Layer 7 of a small transformer language model trained on English Wikipedia (16 layers, counted from 0, width 128).
Take only the direct path to the model's output, skipping the later layers: a vector added to the residual stream pushes a token's score in proportion to its dot product with that token's output vector.

Output vectors of the tokens that the questions are about. A number n stands for (n - 128) times 0.01.
"med": 187, 143, 133, 191, 123, 201, 127, 113, 149, 103, 123, 145, 88, 75, 78, 111, 131, 129, 178, 179, 176, 167, 101, 129, 64, 163, 122, 121, 146, 50, 150, 86, 97, 79, 172, 62, 153, 187, 147, 158, 158, 106, 127, 150, 86, 165, 109, 118, 116, 164, 190, 142, 95, 133, 170, 77, 149, 135, 125, 151, 152, 145, 132, 58, 161, 143, 199, 177, 150, 176, 162, 154, 186, 104, 192, 110, 120, 92, 170, 155, 148, 195, 87, 132, 181, 129, 107, 59, 109, 60, 148, 123, 90, 86, 168, 111, 156, 78, 134, 162, 129, 161, 88, 136, 87, 88, 103, 65, 60, 176, 191, 84, 107, 111, 111, 107, 176, 90, 119, 143, 133, 221, 174, 138, 116, 177, 65, 94
"x": 92, 155, 99, 175, 128, 128, 106, 65, 137, 165, 150, 112, 157, 203, 166, 154, 154, 136, 113, 216, 128, 173, 151, 133, 102, 87, 178, 118, 135, 106, 146, 141, 173, 153, 112, 111, 187, 82, 143, 94, 129, 116, 132, 171, 141, 134, 169, 137, 153, 175, 147, 114, 111, 130, 166, 122, 99, 38, 95, 102, 132, 69, 90, 100, 156, 116, 182, 141, 136, 167, 147, 132, 64, 147, 151, 167, 137, 208, 157, 123, 105, 111, 90, 94, 128, 114, 91, 207, 145, 170, 129, 127, 170, 134, 92, 87, 166, 90, 134, 107, 98, 149, 113, 99, 102, 135, 115, 72, 105, 105, 129, 159, 80, 110, 167, 140, 126, 126, 114, 120, 194, 166, 137, 154, 101, 119, 90, 116
"US": 147, 116, 124, 147, 166, 165, 123, 168, 142, 132, 134, 131, 92, 137, 105, 133, 173, 131, 117, 126, 137, 188, 136, 151, 113, 164, 210, 110, 166, 103, 118, 72, 115, 192, 88, 40, 144, 165, 186, 70, 222, 145, 65, 91, 125, 134, 96, 116, 104, 42, 137, 114, 142, 121, 78, 161, 161, 105, 52, 96, 178, 176, 134, 88, 130, 153, 207, 145, 150, 77, 163, 106, 201, 138, 141, 93, 88, 212, 141, 111, 157, 121, 117, 98, 121, 92, 130, 103, 92, 132, 141, 125, 105, 107, 114, 105, 165, 81, 104, 111, 143, 121, 96, 73, 167, 92, 129, 59, 134, 160, 187, 34, 89, 161, 127, 63, 106, 142, 130, 158, 161, 188, 140, 128, 160, 78, 119, 119
" also": 106, 131, 115, 111, 136, 154, 170, 161, 134, 82, 141, 143, 109, 171, 75, 175, 167, 135, 135, 175, 127, 131, 142, 125, 96, 158, 89, 126, 114, 77, 158, 158, 105, 136, 162, 135, 136, 110, 104, 145, 89, 114, 144, 89, 58, 165, 126, 102, 151, 150, 64, 133, 144, 88, 158, 153, 120, 165, 87, 117, 161, 137, 87, 103, 144, 157, 123, 140, 147, 102, 87, 152, 87, 145, 120, 129, 151, 98, 169, 139, 142, 127, 142, 137, 112, 110, 103, 116, 129, 121, 89, 127, 70, 133, 136, 134, 191, 93, 125, 153, 159, 81, 153, 125, 122, 128, 160, 113, 129, 74, 131, 157, 123, 110, 194, 103, 163, 107, 158, 182, 114, 169, 155, 94, 122, 131, 101, 156
" they": 180, 107, 158, 78, 152, 144, 91, 131, 75, 166, 125, 152, 138, 106, 90, 135, 116, 133, 153, 116, 123, 135, 136, 146, 62, 200, 207, 140, 151, 107, 85, 142, 59, 158, 119, 68, 135, 131, 98, 112, 157, 63, 133, 47, 105, 168, 136, 69, 122, 139, 112, 167, 94, 154, 158, 73, 142, 142, 185, 87, 116, 151, 85, 89, 163, 159, 141, 166, 182, 164, 132, 106, 123, 165, 95, 77, 124, 142, 132, 154, 147, 200, 100, 174, 87, 129, 77, 107, 92, 92, 114, 128, 140, 82, 156, 155, 129, 121, 155, 137, 112, 93, 139, 143, 118, 47, 175, 143, 141, 119, 105, 134, 103, 66, 161, 165, 150, 153, 128, 180, 130, 169, 116, 66, 106, 144, 104, 134
"c": 111, 123, 167, 134, 115, 161, 107, 127, 142, 189, 109, 78, 94, 124, 98, 147, 104, 170, 139, 163, 152, 159, 85, 168, 90, 115, 95, 98, 126, 123, 144, 145, 124, 158, 160, 104, 109, 145, 138, 147, 145, 112, 116, 133, 112, 94, 104, 155, 197, 94, 140, 129, 119, 83, 132, 127, 142, 113, 132, 126, 202, 98, 58, 143, 76, 123, 180, 119, 119, 151, 158, 118, 90, 155, 143, 124, 120, 117, 82, 181, 115, 91, 120, 158, 158, 132, 88, 106, 200, 147, 175, 126, 110, 142, 119, 159, 102, 173, 154, 136, 91, 135, 60, 123, 58, 136, 150, 90, 55, 169, 91, 129, 184, 143, 99, 182, 83, 128, 157, 103, 70, 158, 103, 111, 124, 160, 147, 123
"view": 154, 142, 126, 92, 142, 127, 168, 110, 42, 133, 129, 180, 134, 131, 114, 142, 121, 119, 142, 197, 170, 163, 129, 129, 136, 65, 239, 151, 139, 83, 97, 158, 68, 90, 159, 112, 125, 188, 152, 151, 194, 104, 153, 89, 69, 121, 125, 154, 188, 39, 189, 168, 170, 103, 118, 104, 56, 133, 122, 169, 101, 161, 133, 74, 187, 81, 209, 152, 157, 95, 134, 135, 89, 107, 188, 81, 141, 142, 112, 130, 117, 155, 129, 176, 151, 66, 157, 114, 136, 155, 15, 121, 108, 172, 75, 108, 124, 115, 109, 136, 184, 159, 109, 109, 78, 67, 124, 42, 100, 161, 126, 93, 63, 78, 136, 129, 144, 108, 146, 153, 134, 142, 125, 188, 145, 146, 128, 152
" compet": 100, 109, 114, 143, 142, 147, 109, 120, 73, 156, 143, 142, 158, 170, 69, 199, 128, 169, 122, 177, 134, 162, 113, 171, 74, 207, 144, 115, 90, 95, 105, 107, 120, 125, 144, 121, 156, 180, 146, 79, 135, 114, 84, 123, 120, 152, 99, 114, 110, 113, 159, 131, 174, 110, 92, 161, 122, 150, 93, 164, 134, 126, 164, 112, 151, 135, 126, 100, 187, 98, 86, 141, 156, 144, 123, 98, 147, 120, 165, 81, 95, 161, 88, 148, 133, 99, 106, 107, 113, 62, 102, 127, 118, 131, 116, 182, 133, 165, 100, 102, 145, 94, 131, 148, 147, 157, 163, 138, 142, 113, 117, 138, 89, 129, 131, 125, 159, 116, 99, 159, 145, 165, 160, 106, 182, 100, 121, 119
"age": 202, 122, 123, 153, 69, 165, 150, 123, 116, 99, 79, 139, 113, 90, 115, 126, 103, 129, 138, 99, 104, 75, 134, 103, 105, 83, 146, 159, 136, 146, 31, 107, 93, 129, 86, 59, 128, 158, 61, 138, 139, 76, 34, 162, 127, 155, 73, 105, 148, 105, 114, 163, 135, 108, 137, 109, 153, 118, 137, 189, 159, 43, 149, 140, 167, 123, 175, 94, 124, 124, 85, 121, 161, 131, 171, 121, 142, 96, 105, 125, 88, 188, 61, 145, 149, 77, 193, 100, 123, 45, 151, 127, 73, 164, 127, 70, 138, 114, 118, 100, 163, 133, 71, 133, 168, 98, 140, 68, 84, 152, 134, 144, 88, 75, 111, 108, 86, 153, 169, 123, 81, 99, 77, 182, 89, 168, 49, 143
"ty": 113, 107, 159, 149, 94, 109, 107, 75, 96, 121, 162, 128, 79, 89, 175, 141, 110, 170, 138, 142, 54, 172, 87, 141, 109, 122, 172, 160, 85, 139, 147, 103, 159, 128, 209, 116, 150, 128, 162, 76, 142, 7, 65, 149, 72, 120, 110, 87, 133, 43, 184, 129, 154, 130, 121, 117, 98, 127, 85, 109, 179, 87, 69, 81, 103, 144, 226, 190, 126, 161, 162, 224, 82, 127, 214, 103, 96, 71, 109, 136, 161, 154, 99, 88, 145, 122, 159, 69, 110, 82, 125, 130, 148, 79, 185, 84, 180, 22, 143, 232, 148, 72, 85, 128, 161, 93, 137, 139, 114, 188, 141, 28, 70, 64, 146, 165, 130, 137, 183, 119, 120, 176, 165, 207, 116, 172, 138, 167
"oints": 168, 91, 147, 149, 98, 108, 135, 78, 93, 142, 161, 106, 151, 97, 96, 118, 213, 151, 179, 184, 133, 133, 92, 151, 144, 142, 78, 100, 112, 86, 112, 44, 77, 144, 146, 82, 121, 103, 168, 116, 119, 99, 120, 112, 114, 182, 138, 79, 74, 122, 159, 119, 101, 138, 166, 137, 162, 105, 142, 168, 205, 91, 135, 129, 174, 173, 197, 151, 140, 110, 90, 118, 162, 139, 173, 126, 152, 199, 91, 98, 111, 83, 137, 135, 120, 121, 157, 79, 85, 52, 158, 119, 149, 49, 90, 93, 174, 110, 156, 135, 160, 87, 186, 93, 138, 96, 152, 58, 105, 135, 116, 109, 80, 65, 125, 101, 156, 156, 113, 157, 123, 152, 161, 149, 169, 110, 37, 142
"uss": 98, 128, 168, 128, 62, 160, 191, 124, 119, 86, 36, 90, 161, 105, 167, 105, 137, 164, 95, 170, 148, 165, 103, 119, 74, 91, 128, 125, 112, 143, 72, 166, 110, 148, 157, 105, 194, 177, 158, 117, 220, 135, 174, 118, 98, 196, 134, 135, 148, 137, 152, 132, 131, 113, 167, 154, 138, 141, 89, 176, 84, 122, 118, 133, 168, 76, 182, 101, 125, 133, 118, 106, 189, 141, 109, 108, 103, 144, 165, 182, 212, 192, 103, 177, 94, 106, 133, 88, 96, 122, 118, 124, 125, 163, 102, 72, 183, 98, 60, 152, 117, 155, 186, 39, 177, 79, 151, 61, 173, 186, 187, 95, 119, 155, 160, 101, 156, 103, 110, 154, 168, 199, 134, 121, 167, 70, 136, 114

Each question shows what one neuron of this layer's MLP adds at an activation of 1. A number n stands for (n - 128) times 0.0011.

n4: 109, 179, 113, 102, 114, 148, 116, 80, 159, 151, 120, 167, 71, 126, 105, 122, 103, 146, 146, 87, 130, 137, 90, 122, 126, 126, 116, 119, 148, 132, 116, 100, 109, 175, 144, 118, 108, 136, 169, 138, 131, 119, 163, 121, 140, 134, 137, 130, 141, 166, 126, 161, 102, 139, 154, 165, 95, 72, 124, 120, 125, 150, 128, 145, 132, 187, 125, 118, 178, 151, 146, 72, 108, 145, 118, 109, 102, 181, 137, 172, 151, 122, 68, 97, 110, 91, 170, 115, 147, 154, 126, 116, 115, 113, 126, 148, 129, 105, 192, 109, 117, 125, 169, 134, 144, 141, 135, 95, 89, 130, 114, 176, 113, 169, 149, 112, 119, 129, 102, 166, 89, 125, 158, 95, 99, 99, 110, 132
Which of these tokens does it push down most? "ty"

n347: 110, 92, 148, 178, 69, 137, 162, 110, 114, 130, 133, 99, 94, 101, 128, 96, 72, 137, 55, 129, 138, 146, 116, 149, 146, 124, 100, 87, 101, 67, 162, 110, 75, 113, 140, 95, 152, 145, 153, 122, 110, 120, 131, 135, 102, 160, 114, 123, 110, 131, 115, 118, 131, 144, 139, 95, 153, 112, 123, 152, 124, 173, 138, 103, 146, 121, 136, 136, 97, 144, 119, 165, 131, 140, 140, 115, 165, 121, 122, 140, 87, 139, 111, 109, 164, 144, 65, 123, 159, 108, 112, 141, 120, 122, 123, 28, 155, 129, 184, 144, 136, 119, 96, 130, 132, 108, 150, 148, 108, 139, 185, 108, 163, 113, 138, 134, 124, 119, 108, 178, 152, 111, 98, 143, 121, 141, 163, 138
Which of these tokens does it push up most? "med"

n180: 133, 160, 130, 157, 117, 126, 142, 136, 120, 131, 78, 99, 146, 161, 118, 136, 157, 114, 145, 152, 103, 136, 162, 141, 162, 105, 141, 84, 120, 148, 75, 160, 126, 97, 105, 146, 127, 110, 148, 124, 77, 150, 149, 131, 129, 116, 116, 104, 98, 134, 124, 78, 93, 150, 134, 132, 135, 119, 118, 128, 93, 125, 121, 138, 159, 89, 129, 139, 97, 137, 109, 110, 89, 178, 172, 148, 145, 116, 143, 91, 116, 134, 93, 135, 106, 145, 132, 74, 130, 86, 168, 76, 158, 112, 129, 65, 113, 149, 112, 114, 135, 95, 149, 89, 114, 89, 148, 104, 88, 115, 88, 107, 120, 115, 163, 108, 171, 147, 103, 84, 102, 135, 119, 143, 164, 117, 93, 123
Which of these tokens does it push up most? "oints"

n10: 120, 145, 127, 145, 104, 122, 120, 106, 130, 124, 167, 120, 77, 111, 100, 125, 109, 181, 143, 141, 89, 127, 157, 145, 138, 169, 137, 113, 108, 180, 148, 135, 143, 139, 113, 149, 132, 148, 108, 121, 126, 144, 134, 138, 100, 94, 161, 84, 156, 121, 117, 138, 175, 73, 150, 169, 167, 145, 132, 112, 116, 137, 159, 124, 174, 170, 136, 122, 153, 157, 119, 158, 161, 149, 84, 125, 117, 110, 138, 131, 117, 135, 111, 119, 135, 146, 150, 107, 102, 103, 120, 171, 107, 163, 120, 125, 111, 121, 68, 107, 149, 114, 116, 170, 127, 159, 117, 167, 149, 123, 141, 110, 126, 130, 132, 155, 102, 136, 136, 175, 93, 157, 177, 170, 136, 113, 167, 104
Which two tokens does it push up most, strongest first? " compet", "ty"

n337: 131, 124, 104, 135, 124, 144, 127, 116, 120, 160, 157, 103, 91, 120, 129, 126, 122, 94, 109, 92, 101, 136, 120, 146, 133, 139, 149, 180, 181, 121, 170, 143, 117, 185, 117, 136, 112, 114, 120, 143, 123, 159, 152, 137, 166, 165, 147, 164, 142, 142, 116, 92, 100, 164, 153, 91, 158, 95, 160, 103, 98, 154, 124, 162, 116, 84, 123, 126, 138, 115, 167, 104, 148, 141, 91, 164, 86, 114, 143, 175, 71, 112, 61, 154, 104, 110, 101, 143, 140, 104, 99, 144, 103, 119, 148, 89, 161, 136, 142, 127, 118, 125, 136, 131, 147, 133, 139, 130, 109, 141, 149, 125, 150, 91, 111, 177, 107, 109, 120, 85, 100, 119, 80, 139, 79, 112, 139, 142
Which of these tokens does it push down most? " compet"

n423: 124, 97, 146, 119, 123, 141, 161, 109, 120, 145, 140, 70, 141, 165, 137, 91, 167, 128, 138, 122, 114, 159, 146, 117, 137, 130, 134, 147, 130, 153, 139, 105, 135, 168, 145, 84, 93, 131, 148, 120, 161, 112, 157, 120, 189, 120, 156, 155, 81, 105, 107, 154, 99, 204, 117, 119, 113, 117, 142, 110, 205, 168, 134, 151, 103, 96, 113, 135, 76, 69, 129, 137, 115, 146, 135, 111, 108, 108, 82, 118, 121, 121, 159, 125, 160, 108, 150, 128, 137, 143, 153, 139, 150, 136, 130, 122, 108, 100, 112, 149, 148, 117, 104, 133, 112, 128, 108, 125, 169, 121, 126, 99, 134, 138, 129, 157, 112, 118, 139, 163, 113, 123, 122, 136, 133, 137, 168, 105
Which three tokens does it push up most, strongest first? "US", "ty", "c"

n122: 94, 118, 116, 139, 165, 151, 145, 151, 109, 125, 165, 166, 78, 152, 111, 126, 110, 117, 202, 149, 170, 173, 119, 124, 110, 122, 114, 127, 148, 118, 150, 104, 66, 133, 96, 173, 129, 83, 132, 169, 126, 125, 185, 147, 68, 158, 140, 108, 134, 115, 91, 113, 119, 66, 115, 106, 136, 85, 102, 152, 132, 129, 90, 128, 120, 119, 112, 159, 167, 73, 144, 112, 141, 107, 155, 120, 146, 146, 188, 136, 177, 188, 127, 159, 160, 132, 157, 101, 214, 165, 119, 136, 88, 103, 123, 147, 154, 134, 133, 151, 154, 117, 99, 164, 154, 114, 129, 118, 126, 112, 145, 133, 147, 162, 154, 161, 132, 144, 132, 141, 137, 123, 143, 109, 125, 120, 160, 122
Which of these tokens does it push up most? " also"

n167: 126, 159, 116, 143, 125, 120, 90, 168, 156, 62, 59, 128, 123, 156, 130, 152, 123, 145, 139, 174, 106, 143, 134, 112, 137, 142, 132, 111, 133, 141, 138, 110, 121, 129, 65, 84, 120, 163, 146, 126, 182, 148, 118, 116, 125, 153, 137, 105, 157, 130, 105, 143, 63, 121, 158, 82, 97, 103, 117, 142, 118, 137, 122, 178, 90, 134, 158, 133, 187, 106, 168, 101, 118, 133, 141, 151, 168, 118, 153, 163, 119, 130, 114, 155, 112, 126, 74, 78, 140, 138, 105, 62, 144, 167, 135, 154, 143, 93, 131, 148, 127, 99, 142, 141, 153, 135, 133, 107, 151, 119, 141, 158, 133, 134, 150, 80, 101, 104, 139, 107, 116, 103, 146, 139, 155, 143, 110, 156
Which of these tokens does it push up most? "uss"

n263: 122, 143, 138, 96, 90, 129, 120, 182, 143, 120, 81, 144, 131, 158, 107, 112, 101, 103, 104, 147, 119, 136, 117, 147, 125, 114, 125, 200, 114, 157, 117, 128, 143, 99, 118, 139, 150, 131, 85, 104, 84, 139, 156, 127, 137, 149, 121, 164, 150, 108, 187, 117, 100, 130, 166, 139, 155, 132, 182, 160, 100, 118, 126, 146, 161, 157, 136, 102, 123, 155, 134, 137, 104, 97, 99, 152, 145, 142, 106, 141, 119, 106, 128, 106, 136, 100, 156, 132, 163, 156, 122, 92, 140, 175, 113, 146, 144, 147, 166, 141, 121, 77, 148, 114, 146, 201, 164, 165, 160, 119, 150, 137, 100, 165, 136, 89, 128, 109, 127, 115, 117, 162, 142, 159, 157, 166, 136, 98
Which of these tokens does it push down most? "US"

n378: 110, 97, 143, 141, 146, 96, 134, 134, 100, 139, 182, 125, 161, 140, 147, 162, 111, 155, 97, 121, 120, 129, 146, 125, 140, 150, 134, 123, 131, 84, 133, 139, 127, 113, 134, 131, 85, 148, 149, 133, 137, 129, 152, 104, 126, 167, 131, 111, 97, 158, 120, 106, 99, 138, 114, 139, 115, 158, 103, 159, 95, 146, 116, 121, 128, 118, 155, 117, 104, 126, 101, 165, 133, 148, 107, 78, 126, 112, 149, 176, 150, 137, 116, 114, 120, 109, 140, 126, 106, 124, 127, 121, 162, 122, 159, 102, 145, 114, 129, 141, 119, 140, 105, 166, 135, 93, 150, 111, 126, 129, 135, 97, 137, 109, 149, 137, 144, 98, 111, 130, 138, 143, 164, 147, 117, 116, 95, 130
Which of these tokens does it push up most? "ty"

n386: 92, 103, 93, 81, 134, 152, 115, 115, 78, 120, 111, 107, 115, 56, 114, 132, 78, 122, 118, 140, 103, 111, 99, 132, 108, 120, 136, 163, 96, 169, 119, 100, 139, 161, 121, 131, 80, 135, 122, 137, 115, 92, 138, 82, 157, 126, 132, 91, 118, 89, 107, 111, 138, 128, 129, 155, 126, 141, 95, 139, 92, 147, 94, 107, 116, 133, 97, 117, 150, 96, 122, 144, 135, 148, 134, 119, 118, 130, 85, 120, 159, 127, 89, 119, 165, 161, 124, 155, 148, 150, 75, 137, 141, 133, 125, 108, 113, 146, 69, 108, 120, 103, 148, 86, 144, 113, 115, 129, 107, 132, 120, 140, 120, 146, 137, 124, 108, 138, 122, 152, 152, 108, 127, 137, 103, 188, 109, 130
Which of these tokens does it push down most? "med"

n497: 148, 107, 90, 159, 166, 162, 99, 45, 104, 151, 149, 158, 130, 155, 142, 153, 148, 132, 100, 130, 121, 126, 166, 112, 173, 136, 136, 107, 151, 144, 108, 130, 148, 121, 51, 120, 130, 134, 135, 119, 104, 115, 149, 92, 124, 128, 126, 135, 97, 98, 113, 131, 128, 163, 131, 130, 147, 119, 120, 123, 149, 110, 126, 125, 188, 156, 133, 159, 113, 106, 98, 129, 126, 129, 130, 122, 83, 117, 165, 141, 81, 126, 69, 139, 127, 106, 159, 160, 142, 112, 177, 102, 174, 156, 156, 101, 134, 98, 155, 90, 170, 135, 148, 156, 93, 147, 135, 76, 144, 138, 113, 106, 150, 145, 102, 138, 166, 123, 78, 114, 134, 151, 164, 111, 105, 133, 98, 130
Which of these tokens does it push up most? "x"

n114: 140, 117, 93, 128, 128, 180, 133, 156, 150, 120, 164, 136, 130, 94, 148, 105, 141, 136, 146, 158, 99, 118, 118, 149, 184, 151, 135, 147, 146, 183, 89, 162, 170, 99, 93, 149, 101, 105, 73, 115, 141, 156, 125, 79, 107, 114, 144, 108, 129, 115, 135, 145, 159, 103, 84, 136, 89, 111, 118, 109, 57, 138, 153, 110, 130, 144, 126, 156, 102, 159, 83, 140, 126, 107, 96, 177, 137, 115, 159, 126, 131, 116, 135, 102, 165, 124, 109, 142, 111, 139, 140, 75, 125, 175, 113, 109, 135, 79, 158, 68, 143, 133, 114, 130, 140, 126, 85, 137, 97, 126, 158, 126, 148, 141, 125, 122, 124, 130, 140, 120, 155, 164, 96, 138, 132, 114, 127, 134
Which of these tokens does it push down most? "oints"

n108: 143, 111, 132, 132, 129, 123, 145, 179, 128, 146, 120, 155, 163, 122, 125, 105, 149, 147, 123, 117, 173, 144, 120, 127, 132, 177, 120, 200, 127, 112, 139, 103, 125, 119, 163, 141, 154, 93, 135, 149, 126, 82, 101, 144, 133, 153, 141, 135, 116, 140, 142, 131, 126, 182, 126, 131, 116, 134, 111, 102, 111, 106, 113, 154, 140, 120, 126, 170, 83, 136, 100, 146, 87, 107, 148, 140, 98, 104, 106, 83, 161, 94, 133, 107, 158, 143, 98, 92, 147, 142, 132, 145, 124, 128, 150, 105, 147, 193, 148, 148, 139, 164, 138, 139, 162, 110, 114, 138, 148, 118, 94, 130, 141, 109, 66, 111, 87, 188, 118, 127, 91, 151, 112, 94, 112, 133, 165, 172
Which of these tokens does it push down most? "uss"

n342: 102, 190, 125, 121, 149, 177, 101, 150, 99, 75, 153, 132, 147, 144, 85, 111, 139, 84, 107, 114, 88, 91, 151, 76, 101, 135, 120, 138, 141, 121, 130, 117, 129, 129, 134, 120, 116, 102, 99, 164, 148, 114, 119, 130, 86, 156, 123, 154, 93, 105, 130, 156, 159, 111, 137, 93, 119, 139, 116, 126, 145, 131, 134, 119, 132, 120, 129, 116, 117, 119, 131, 135, 109, 136, 116, 107, 97, 137, 124, 109, 99, 125, 125, 88, 98, 94, 119, 134, 135, 140, 148, 120, 149, 112, 72, 81, 131, 117, 134, 111, 101, 90, 105, 119, 134, 137, 127, 123, 146, 147, 120, 157, 124, 118, 150, 111, 131, 133, 121, 138, 165, 121, 191, 108, 151, 118, 144, 105
Which three tokens does it push up most, strongest first? " also", "US", "x"

n118: 147, 164, 153, 130, 108, 160, 138, 208, 127, 122, 158, 118, 147, 123, 82, 90, 119, 127, 120, 136, 99, 102, 134, 123, 128, 123, 87, 154, 85, 151, 150, 105, 118, 150, 135, 137, 124, 133, 127, 95, 96, 132, 150, 144, 155, 124, 104, 137, 141, 179, 118, 117, 127, 150, 177, 120, 123, 169, 94, 159, 154, 117, 139, 134, 166, 144, 182, 166, 131, 115, 113, 122, 174, 101, 101, 142, 116, 119, 156, 153, 85, 170, 122, 136, 155, 98, 116, 158, 138, 107, 119, 84, 134, 150, 143, 70, 125, 129, 151, 98, 132, 82, 149, 164, 115, 151, 165, 130, 126, 164, 148, 160, 155, 127, 139, 120, 111, 134, 162, 145, 98, 154, 118, 141, 133, 133, 142, 120
Which of these tokens does it push up most? "age"

n279: 118, 142, 105, 149, 94, 158, 125, 124, 102, 131, 149, 82, 148, 99, 155, 129, 147, 160, 124, 107, 112, 122, 86, 112, 141, 138, 158, 100, 98, 133, 105, 125, 117, 140, 129, 129, 129, 139, 147, 166, 103, 104, 94, 123, 170, 154, 123, 115, 95, 119, 127, 106, 119, 107, 130, 192, 156, 143, 109, 124, 151, 140, 112, 140, 119, 111, 107, 125, 143, 108, 135, 143, 123, 112, 123, 144, 144, 123, 110, 131, 105, 157, 123, 133, 139, 128, 123, 86, 146, 122, 129, 133, 129, 112, 112, 83, 146, 114, 107, 158, 135, 141, 152, 126, 184, 83, 138, 169, 123, 110, 135, 113, 164, 142, 140, 141, 121, 145, 137, 88, 180, 170, 173, 115, 99, 112, 98, 97
Which of these tokens does it push down most? "view"

n389: 122, 141, 129, 107, 142, 88, 99, 46, 139, 107, 123, 130, 146, 167, 156, 139, 91, 105, 136, 108, 103, 148, 118, 105, 128, 159, 127, 134, 122, 128, 145, 124, 107, 158, 113, 165, 105, 88, 143, 119, 136, 81, 133, 135, 130, 95, 116, 122, 135, 81, 119, 143, 146, 148, 90, 151, 103, 129, 108, 111, 95, 88, 155, 176, 94, 154, 73, 164, 148, 98, 150, 132, 99, 89, 104, 141, 135, 92, 79, 128, 161, 100, 123, 122, 95, 155, 113, 148, 107, 133, 118, 116, 157, 161, 165, 105, 124, 145, 120, 147, 106, 122, 149, 130, 65, 133, 112, 109, 129, 134, 100, 82, 146, 166, 139, 144, 158, 159, 130, 110, 84, 149, 69, 134, 144, 111, 120, 128
Which two tokens does it push up most, strongest first? "ty", "c"

n166: 132, 114, 134, 144, 137, 97, 87, 107, 115, 114, 136, 81, 118, 139, 134, 156, 152, 170, 93, 131, 143, 161, 118, 142, 149, 84, 108, 148, 136, 139, 124, 144, 154, 123, 124, 131, 113, 132, 132, 152, 172, 133, 116, 104, 119, 112, 124, 150, 125, 95, 127, 103, 129, 152, 132, 123, 121, 165, 87, 91, 179, 112, 157, 152, 101, 116, 147, 144, 125, 156, 115, 89, 173, 120, 134, 130, 87, 137, 139, 160, 104, 107, 141, 126, 141, 139, 144, 140, 104, 133, 144, 134, 121, 143, 83, 118, 128, 110, 107, 118, 152, 166, 76, 118, 147, 129, 175, 141, 127, 150, 106, 125, 133, 130, 185, 129, 131, 125, 127, 109, 159, 154, 139, 110, 162, 167, 174, 125
Which of these tokens does it push down most? " they"

n509: 157, 151, 89, 164, 116, 129, 114, 121, 191, 123, 146, 162, 115, 158, 119, 169, 144, 144, 120, 126, 156, 107, 154, 122, 159, 142, 123, 88, 121, 144, 129, 118, 123, 132, 162, 130, 145, 172, 129, 97, 124, 147, 165, 105, 104, 100, 52, 146, 132, 107, 149, 120, 112, 111, 191, 135, 110, 176, 139, 102, 121, 81, 179, 136, 150, 128, 134, 156, 116, 175, 187, 148, 117, 121, 103, 123, 143, 150, 122, 116, 140, 210, 112, 155, 114, 157, 94, 136, 104, 117, 130, 77, 163, 127, 132, 177, 116, 116, 111, 143, 105, 101, 125, 136, 138, 121, 139, 163, 94, 107, 151, 134, 97, 124, 150, 94, 109, 152, 96, 155, 125, 121, 96, 137, 92, 137, 156, 81
Which three tokens does it push up most, strongest first? "med", " they", " compet"

n47: 123, 134, 135, 109, 152, 121, 103, 164, 99, 105, 144, 112, 144, 111, 150, 102, 112, 164, 141, 122, 147, 133, 139, 122, 106, 139, 116, 104, 119, 129, 142, 146, 131, 124, 108, 134, 134, 113, 129, 114, 80, 59, 137, 146, 114, 139, 167, 133, 142, 126, 161, 128, 92, 157, 159, 112, 87, 116, 106, 114, 82, 89, 200, 116, 164, 158, 183, 134, 143, 142, 95, 121, 140, 124, 169, 80, 120, 118, 140, 90, 110, 109, 94, 145, 141, 124, 78, 130, 131, 103, 141, 77, 105, 144, 101, 144, 102, 134, 93, 106, 79, 152, 154, 149, 137, 62, 119, 105, 105, 136, 109, 100, 162, 67, 161, 121, 138, 107, 114, 112, 89, 137, 113, 129, 114, 126, 98, 144
Which of these tokens does it push down most? "US"

n179: 122, 154, 125, 130, 119, 138, 136, 92, 148, 136, 89, 126, 159, 120, 143, 130, 73, 157, 127, 168, 120, 77, 108, 140, 125, 138, 101, 116, 165, 133, 80, 92, 100, 120, 104, 161, 145, 111, 135, 132, 75, 136, 134, 109, 111, 113, 131, 91, 132, 163, 94, 123, 156, 145, 77, 111, 103, 93, 135, 116, 96, 148, 134, 144, 159, 111, 145, 121, 163, 142, 165, 130, 121, 151, 130, 89, 122, 170, 151, 115, 115, 175, 162, 126, 87, 158, 141, 131, 178, 112, 110, 132, 103, 84, 120, 192, 108, 144, 144, 125, 127, 111, 123, 157, 104, 135, 139, 100, 136, 136, 121, 135, 123, 150, 134, 157, 147, 142, 146, 114, 123, 147, 159, 123, 109, 161, 131, 125
Which two tokens does it push up most, strongest first? " they", " compet"

n103: 137, 135, 159, 184, 116, 140, 58, 122, 131, 94, 119, 162, 93, 150, 127, 117, 144, 122, 111, 149, 106, 116, 115, 140, 163, 127, 119, 154, 136, 88, 126, 137, 142, 159, 106, 130, 132, 119, 146, 139, 159, 120, 109, 141, 166, 136, 141, 123, 128, 153, 124, 118, 151, 153, 139, 175, 145, 114, 137, 127, 128, 146, 125, 121, 134, 134, 158, 127, 107, 138, 158, 129, 115, 139, 84, 116, 113, 170, 124, 101, 161, 110, 99, 130, 132, 144, 117, 171, 94, 83, 160, 158, 147, 123, 119, 149, 103, 133, 139, 165, 125, 139, 137, 154, 154, 112, 167, 81, 177, 142, 98, 147, 111, 105, 123, 139, 129, 98, 85, 136, 129, 119, 124, 125, 111, 112, 124, 131
Which of these tokens does it push down most? "view"

n134: 138, 155, 144, 103, 107, 115, 185, 142, 163, 126, 132, 112, 129, 126, 111, 170, 145, 164, 140, 157, 150, 121, 89, 86, 109, 167, 119, 125, 165, 62, 128, 108, 99, 140, 172, 122, 124, 105, 107, 123, 134, 142, 163, 110, 83, 141, 139, 105, 122, 130, 124, 64, 107, 100, 155, 126, 102, 78, 122, 131, 107, 125, 125, 173, 171, 136, 124, 98, 143, 110, 96, 148, 119, 157, 177, 152, 221, 118, 161, 121, 186, 138, 164, 141, 123, 102, 101, 104, 158, 138, 63, 202, 109, 114, 136, 157, 142, 71, 124, 144, 132, 90, 89, 128, 109, 120, 161, 117, 146, 115, 131, 158, 152, 140, 145, 113, 143, 156, 155, 134, 117, 147, 121, 167, 135, 126, 162, 106
Which of these tokens does it push up most? " also"